Layer 9 of a small transformer language model trained on English Wikipedia (12 layers, counted from 0, width 64).
A neuron adds its activation times its output weights to the MLP's output. To switch it off is to set its activation to zero at one token and run the rest of the model.
A neuron's activation on a vector x is GELU(gate . x) times (in . x), where the dot is the dot product.

Input weights of the MLP neurons that the questions are about. A number n stands for (n - 500) times 0.0024.
n57 gate: 505 397 479 423 377 507 438 414 433 748 671 404 633 489 465 464 605 502 439 388 499 448 484 595 455 464 183 426 521 572 457 297 446 602 478 464 521 593 418 429 520 659 708 638 612 569 471 643 653 463 310 459 286 625 498 663 510 410 522 465 496 486 306 534
n121 gate: 711 604 386 442 378 591 585 494 574 621 606 475 516 479 594 365 323 521 705 497 422 423 437 608 498 573 698 708 627 441 582 579 647 522 571 387 521 400 411 398 558 357 296 530 458 513 405 553 519 526 587 420 523 893 642 547 531 785 537 583 346 483 549 487
n133 gate: 609 573 590 338 552 399 488 522 449 580 490 654 625 328 414 379 532 358 412 393 383 498 432 281 374 539 408 641 489 582 688 650 659 485 488 422 499 469 337 319 299 497 496 216 374 495 680 477 591 634 386 646 527 515 456 558 506 529 367 486 509 487 496 476
n165 gate: 426 618 460 633 693 691 278 523 542 376 429 484 662 396 459 387 530 337 624 569 277 737 335 623 275 552 307 529 511 471 616 540 591 579 341 459 644 469 399 536 546 690 467 722 518 815 571 421 391 454 435 607 256 530 550 574 456 585 478 562 492 552 721 480
n173 gate: 370 636 526 548 423 720 614 465 648 448 502 430 483 594 513 376 579 546 349 422 423 499 641 466 460 551 489 623 526 301 715 649 487 346 329 514 387 581 603 518 567 568 605 521 545 498 531 426 551 564 532 360 583 740 496 687 467 284 403 589 631 539 648 405
n57 in: 530 639 437 580 476 555 383 323 257 454 350 683 578 516 503 490 502 392 462 516 543 463 451 660 562 416 533 421 527 507 645 482 472 316 680 572 624 633 440 445 499 509 461 500 529 413 131 620 512 308 473 331 467 541 705 518 335 559 436 469 576 398 483 647
n121 in: 455 643 717 637 463 604 620 607 547 481 555 446 463 406 452 492 440 583 628 637 433 626 611 642 431 464 501 401 530 435 396 380 383 976 483 378 538 496 350 637 558 456 422 636 591 550 686 822 530 440 451 454 570 781 292 505 597 711 312 430 471 329 625 450
n133 in: 494 475 353 633 586 510 562 524 492 577 619 450 503 531 510 394 489 176 396 567 431 770 465 343 629 381 716 409 480 479 325 469 713 463 514 720 459 508 512 584 611 434 517 397 538 599 217 596 514 307 480 591 543 513 263 378 412 537 458 588 575 420 414 405
n165 in: 501 581 498 780 581 648 382 442 559 346 369 437 553 327 463 443 634 345 547 713 607 701 563 446 542 441 338 345 623 441 353 382 345 712 405 658 784 559 479 698 374 414 496 664 595 699 521 320 604 586 535 558 496 564 580 512 502 479 637 427 346 354 544 759
n173 in: 379 732 684 479 674 401 457 464 368 615 387 405 413 395 573 477 547 677 585 465 437 488 431 517 452 554 466 656 565 510 469 597 627 526 361 461 423 535 517 298 528 411 476 434 559 377 488 635 628 456 561 661 513 418 664 499 302 276 475 503 586 577 622 530

Output weights of the MLP neurons that the questions are about. A number n stands for (n - 500) times 0.00041.
n57: 596 431 650 310 496 429 531 431 790 276 818 591 514 476 309 646 333 560 462 415 528 306 599 376 573 438 521 657 764 333 302 422 456 369 495 471 703 509 518 389 404 491 545 587 488 218 286 527 611 315 362 409 551 545 343 785 291 650 288 280 236 489 407 216
n121: 433 465 210 575 424 517 308 517 390 573 542 510 465 484 720 363 623 609 876 583 568 564 469 502 367 758 978 797 768 191 524 413 651 481 373 547 508 394 383 388 896 824 656 653 364 398 386 717 739 389 440 298 734 453 644 413 438 695 587 430 456 842 695 659
n133: 458 953 378 415 677 329 499 390 810 613 452 212 599 589 355 610 603 764 624 442 365 599 507 607 437 543 373 547 541 483 457 389 481 541 616 473 491 726 390 267 379 571 505 671 587 522 375 590 657 598 340 601 95 309 363 424 276 383 663 514 616 538 355 556
n165: 557 285 533 259 240 555 476 499 811 237 510 356 413 737 503 608 272 738 500 217 415 417 779 339 788 491 389 370 422 263 474 499 612 355 433 524 634 761 675 570 567 608 348 319 412 520 274 289 563 756 440 735 490 645 687 810 632 495 390 719 594 220 557 677
n173: 608 499 408 519 356 627 567 556 537 348 532 711 556 376 507 453 480 502 412 691 301 407 623 246 626 340 435 740 315 264 437 358 307 255 408 741 367 603 433 462 225 578 529 565 657 124 547 505 656 544 501 666 315 455 368 864 538 485 407 490 522 260 626 421

Each question names a token from some text and the token that comes next. It shows the vector x that enters the MLP there. A number n stands for (n - 500) times 0.013.

Then comes g, the gradient of the next token's log-probability with respect to the MLP's output, scaled to length 1. A neuron's effect is roughly proportional to its activation times (output weights . g). A number n stands for (n - 500) times 0.00098.

" came", then " under"
x: 350 417 580 129 219 405 413 432 404 579 257 440 415 716 602 408 223 675 511 387 447 443 388 500 449 523 283 611 608 359 540 499 535 587 343 547 609 400 546 513 333 588 493 503 671 505 475 670 440 632 378 440 461 467 793 413 489 535 534 459 383 560 665 493
g: 303 478 331 326 575 523 465 730 314 510 650 491 450 615 384 359 386 673 601 585 293 567 293 509 508 813 510 501 386 665 539 700 673 243 682 329 479 496 509 470 525 479 616 477 365 449 456 530 709 548 524 300 398 508 491 722 570 627 534 697 588 601 352 487
Which neuron, switched off, raises the next token's probability most? n121

"der", then " In"
x: 524 547 519 483 435 440 449 345 568 568 488 454 479 689 398 632 472 305 244 486 438 681 563 484 353 365 334 518 488 485 502 519 417 271 482 544 634 229 639 538 478 547 672 558 439 397 455 468 296 397 616 476 610 469 626 590 527 393 607 439 165 530 478 465
g: 436 699 642 482 559 450 691 640 597 389 609 616 460 379 681 526 695 342 544 529 298 542 464 332 703 527 493 554 615 429 435 654 408 201 563 427 210 615 408 613 385 670 335 465 217 389 525 573 508 274 294 587 455 456 423 451 558 602 392 448 331 523 646 549
Which neuron, switched off, raises the next token's probability most? n173

"s", then "tin"
x: 471 542 483 381 252 324 552 364 555 480 534 276 599 486 317 447 471 426 278 231 362 759 754 658 502 390 413 567 342 333 525 535 456 546 379 429 323 526 557 548 603 481 415 631 572 394 677 493 481 425 615 471 497 645 550 515 370 344 535 404 386 540 615 336
g: 607 362 187 520 424 785 532 489 324 718 433 282 782 485 273 335 720 578 658 419 495 568 420 319 476 526 638 540 586 388 488 653 580 351 668 503 601 475 439 490 528 425 256 468 520 659 602 512 471 349 563 605 372 486 573 528 411 328 504 507 507 361 614 685
Which neuron, switched off, lowers the next token's probability most? n57

" Mount", then " Si"
x: 623 483 399 377 278 434 407 336 552 556 582 583 495 690 658 598 669 475 433 495 379 603 596 542 518 347 307 430 439 466 418 295 409 222 339 585 365 470 584 471 458 561 437 539 370 457 600 684 612 332 602 574 576 619 593 270 390 447 731 523 305 530 594 396
g: 783 590 490 349 487 586 719 527 583 718 522 416 609 498 379 359 492 565 383 498 649 555 593 634 543 705 624 615 542 571 323 381 362 325 452 510 898 307 392 430 379 588 509 313 352 329 534 437 683 520 442 309 513 476 405 569 620 472 345 699 479 562 492 646
Which neuron, switched off, lowers the next token's probability most? n57

"or", then "ne"
x: 371 681 617 606 446 504 353 335 610 679 369 478 579 655 592 526 551 341 269 405 456 636 475 604 461 543 437 408 452 619 501 609 379 372 446 657 553 371 508 617 526 421 697 527 456 568 492 345 250 489 630 431 487 471 532 661 544 463 517 447 198 449 513 586
g: 382 432 575 259 659 451 728 606 435 498 634 458 500 491 435 389 517 546 595 379 634 446 699 506 454 486 478 281 416 727 436 632 661 458 588 534 784 457 699 540 446 304 595 714 813 543 289 488 483 395 470 383 359 502 600 472 364 619 491 636 563 227 354 463
Which neuron, switched off, lowers the next token's probability most? n165

" near", then "ly"
x: 528 462 428 488 396 420 418 316 725 656 315 471 367 614 487 399 582 505 397 403 530 515 541 668 559 312 354 582 586 455 515 333 602 329 377 394 439 407 479 376 213 697 524 527 615 418 575 691 547 354 443 685 427 498 715 393 414 514 702 427 354 405 684 380
g: 534 412 489 486 609 668 450 504 674 654 454 598 379 680 495 629 372 385 594 577 511 479 281 659 484 705 419 645 605 510 450 481 618 634 500 519 493 559 520 168 625 488 725 629 490 570 749 570 643 490 560 559 663 461 578 619 258 803 395 641 518 648 223 494
Which neuron, switched off, lowers the next token's probability most? n57

" ", then "te"
x: 465 601 547 284 423 320 341 225 342 527 336 579 385 433 359 441 270 559 263 575 586 568 541 503 339 664 454 541 429 762 488 398 627 421 662 691 463 525 558 410 642 706 520 528 470 538 582 699 468 380 430 483 537 473 615 310 545 469 529 557 527 528 604 345
g: 290 553 820 667 374 529 378 501 646 312 414 317 678 665 352 383 618 505 631 342 397 367 483 511 456 412 517 518 456 594 380 687 807 459 701 439 441 529 592 460 424 471 418 454 530 407 430 537 467 270 685 453 484 432 394 525 212 327 492 737 508 594 598 427
Which neuron, switched off, lowers the next token's probability most? n57

" to", then " He"
x: 446 507 572 399 386 379 389 570 402 598 395 458 658 549 533 414 469 621 444 462 459 578 557 728 378 570 514 633 477 478 467 578 630 517 437 360 399 362 491 474 147 645 650 413 405 413 401 492 505 416 188 504 391 547 729 562 551 527 656 384 233 478 713 372
g: 513 348 545 703 516 596 538 256 550 621 672 486 628 664 619 579 389 186 461 354 436 491 491 382 519 414 656 575 469 587 535 509 316 312 217 435 556 520 458 440 454 666 262 151 308 468 479 526 677 327 465 570 448 591 509 544 689 483 310 473 394 361 470 514
Which neuron, switched off, lowers the next token's probability most? n133

"s", then ","
x: 555 551 551 393 508 425 494 361 620 353 621 321 484 654 470 412 323 316 273 287 448 697 550 576 486 349 425 554 429 350 499 552 493 349 539 506 424 255 646 639 531 570 587 612 469 442 588 489 424 531 581 423 478 581 713 673 486 389 554 370 202 477 596 448
g: 646 530 399 545 366 497 357 397 515 635 305 514 403 457 359 432 427 511 483 542 670 639 334 514 527 479 534 579 409 534 527 407 520 561 295 588 657 443 758 505 534 433 680 392 652 739 398 412 206 435 343 350 939 684 581 473 544 545 570 336 520 430 676 621
Which neuron, switched off, lowers the next token's probability most? n173

"ak", then "s"
x: 310 554 484 560 182 627 404 451 600 661 545 580 553 499 580 494 539 414 329 450 382 658 515 614 435 457 305 458 336 351 496 465 484 403 554 332 422 464 567 733 466 609 647 560 732 505 634 551 393 307 439 554 680 643 612 391 492 517 495 375 218 634 450 611
g: 364 598 761 500 269 296 417 466 636 521 454 326 551 580 251 497 519 478 388 535 480 753 515 479 537 235 454 459 592 624 391 317 514 598 540 540 693 536 600 283 727 477 548 532 672 379 622 630 485 490 702 657 561 461 419 485 615 509 172 728 487 558 511 457
Which neuron, switched off, lowers the next token's probability most? n165

".", then " Th"
x: 544 601 609 542 420 506 506 390 707 471 311 660 547 425 513 429 434 554 328 436 404 468 372 399 331 464 873 753 586 461 415 389 503 352 525 510 304 230 551 673 357 572 440 443 343 398 439 745 533 308 424 553 463 509 644 382 514 565 618 377 442 618 556 396
g: 371 700 544 641 399 168 332 454 421 646 597 493 520 526 341 336 795 587 481 463 489 390 424 552 477 596 580 401 283 220 432 446 200 583 541 624 531 469 319 440 503 327 529 512 556 471 582 486 377 321 411 419 249 440 479 565 503 647 578 506 510 513 249 333
Which neuron, switched off, lowers the next token's probability most? n133

" to", then " the"
x: 552 419 603 494 464 426 370 439 489 536 383 395 743 558 567 453 447 594 357 475 593 562 530 621 398 440 561 599 581 405 464 565 593 462 460 479 443 227 503 429 201 632 632 498 503 340 539 485 484 447 346 534 421 523 700 464 551 526 763 429 128 493 688 522
g: 311 344 583 468 535 632 413 465 673 561 372 498 687 391 735 350 311 168 581 420 405 421 367 812 600 124 546 422 577 438 432 413 578 475 353 395 505 473 577 605 489 630 521 461 473 435 592 334 494 571 498 602 323 569 483 523 589 504 542 367 518 719 609 294
Which neuron, switched off, lowers the next token's probability most? n133

"av", then "age"
x: 448 609 617 363 544 615 490 355 445 616 359 451 570 606 626 542 581 360 381 260 337 458 662 455 460 590 336 440 426 535 368 525 294 660 406 594 407 592 372 575 402 392 515 498 430 344 563 458 262 530 565 518 700 545 555 447 405 532 511 616 285 590 763 415
g: 533 671 596 529 784 338 420 661 416 433 509 540 447 478 464 406 465 270 652 461 600 753 484 326 505 363 365 424 353 334 612 681 781 533 469 533 309 401 482 699 588 357 384 563 511 430 420 316 439 439 596 749 490 273 498 312 431 340 445 652 626 443 423 587
Which neuron, switched off, raises the next token's probability most? n173

" &", then " C"
x: 498 603 444 423 334 590 478 336 582 581 562 486 661 630 545 591 457 386 431 419 340 645 700 556 476 512 432 495 493 359 429 466 432 409 517 537 399 273 610 545 399 571 569 285 378 505 616 463 451 462 623 481 482 647 642 454 646 547 700 346 150 607 726 590
g: 534 766 350 529 614 240 698 531 459 785 641 324 551 347 353 762 443 598 516 588 570 458 603 406 708 458 544 514 495 278 406 601 610 474 566 525 290 453 680 667 344 378 587 547 311 491 592 436 720 515 419 712 475 536 575 506 394 636 526 605 501 460 633 348
Which neuron, switched off, raises the next token's probability most? n173

"h", then "n"
x: 451 447 413 602 387 425 474 410 551 608 579 498 368 492 466 349 599 278 456 314 474 669 559 747 658 557 275 379 386 551 593 441 480 366 357 493 307 546 499 531 463 504 558 660 471 490 524 657 387 296 557 384 573 501 749 432 631 532 454 353 159 529 559 612
g: 242 507 606 728 286 331 547 656 415 527 305 447 533 665 422 153 538 427 570 550 636 440 640 571 542 566 467 362 404 763 401 723 425 564 540 683 581 431 547 520 606 456 629 317 277 416 603 380 400 454 322 675 607 436 719 564 549 428 602 455 546 418 449 571
Which neuron, switched off, raises the next token's probability most? n57

" qu", then "ick"
x: 404 507 439 519 225 316 156 484 420 568 282 390 510 621 567 580 582 442 453 505 330 482 616 461 432 445 467 456 553 595 581 342 598 631 456 744 346 545 579 398 293 554 330 558 426 357 476 421 467 562 416 437 575 712 596 528 348 543 565 300 623 591 631 382
g: 472 439 369 433 573 610 655 677 411 535 570 419 460 564 546 458 680 488 378 780 450 343 444 614 182 631 412 455 504 599 669 297 426 514 288 416 570 442 767 205 534 510 488 335 401 378 558 426 695 557 682 638 473 523 586 585 718 495 601 505 603 250 419 545
Which neuron, switched off, raises the next token's probability most? n57

"ep", then " in"
x: 615 569 416 376 569 653 298 513 505 586 573 404 570 704 708 437 495 366 487 174 423 484 457 618 331 465 442 622 426 321 311 256 641 677 595 533 402 294 447 428 443 569 589 647 495 508 500 552 483 573 445 729 705 566 560 393 338 553 655 492 445 589 583 552
g: 355 327 617 478 308 451 456 525 454 537 424 580 543 442 600 620 806 649 264 536 341 369 541 321 642 502 249 537 494 636 498 666 476 223 728 454 555 280 510 635 548 774 585 365 550 546 310 407 579 316 475 525 599 686 544 564 547 471 647 457 375 544 623 576
Which neuron, switched off, raises the next token's probability most? n165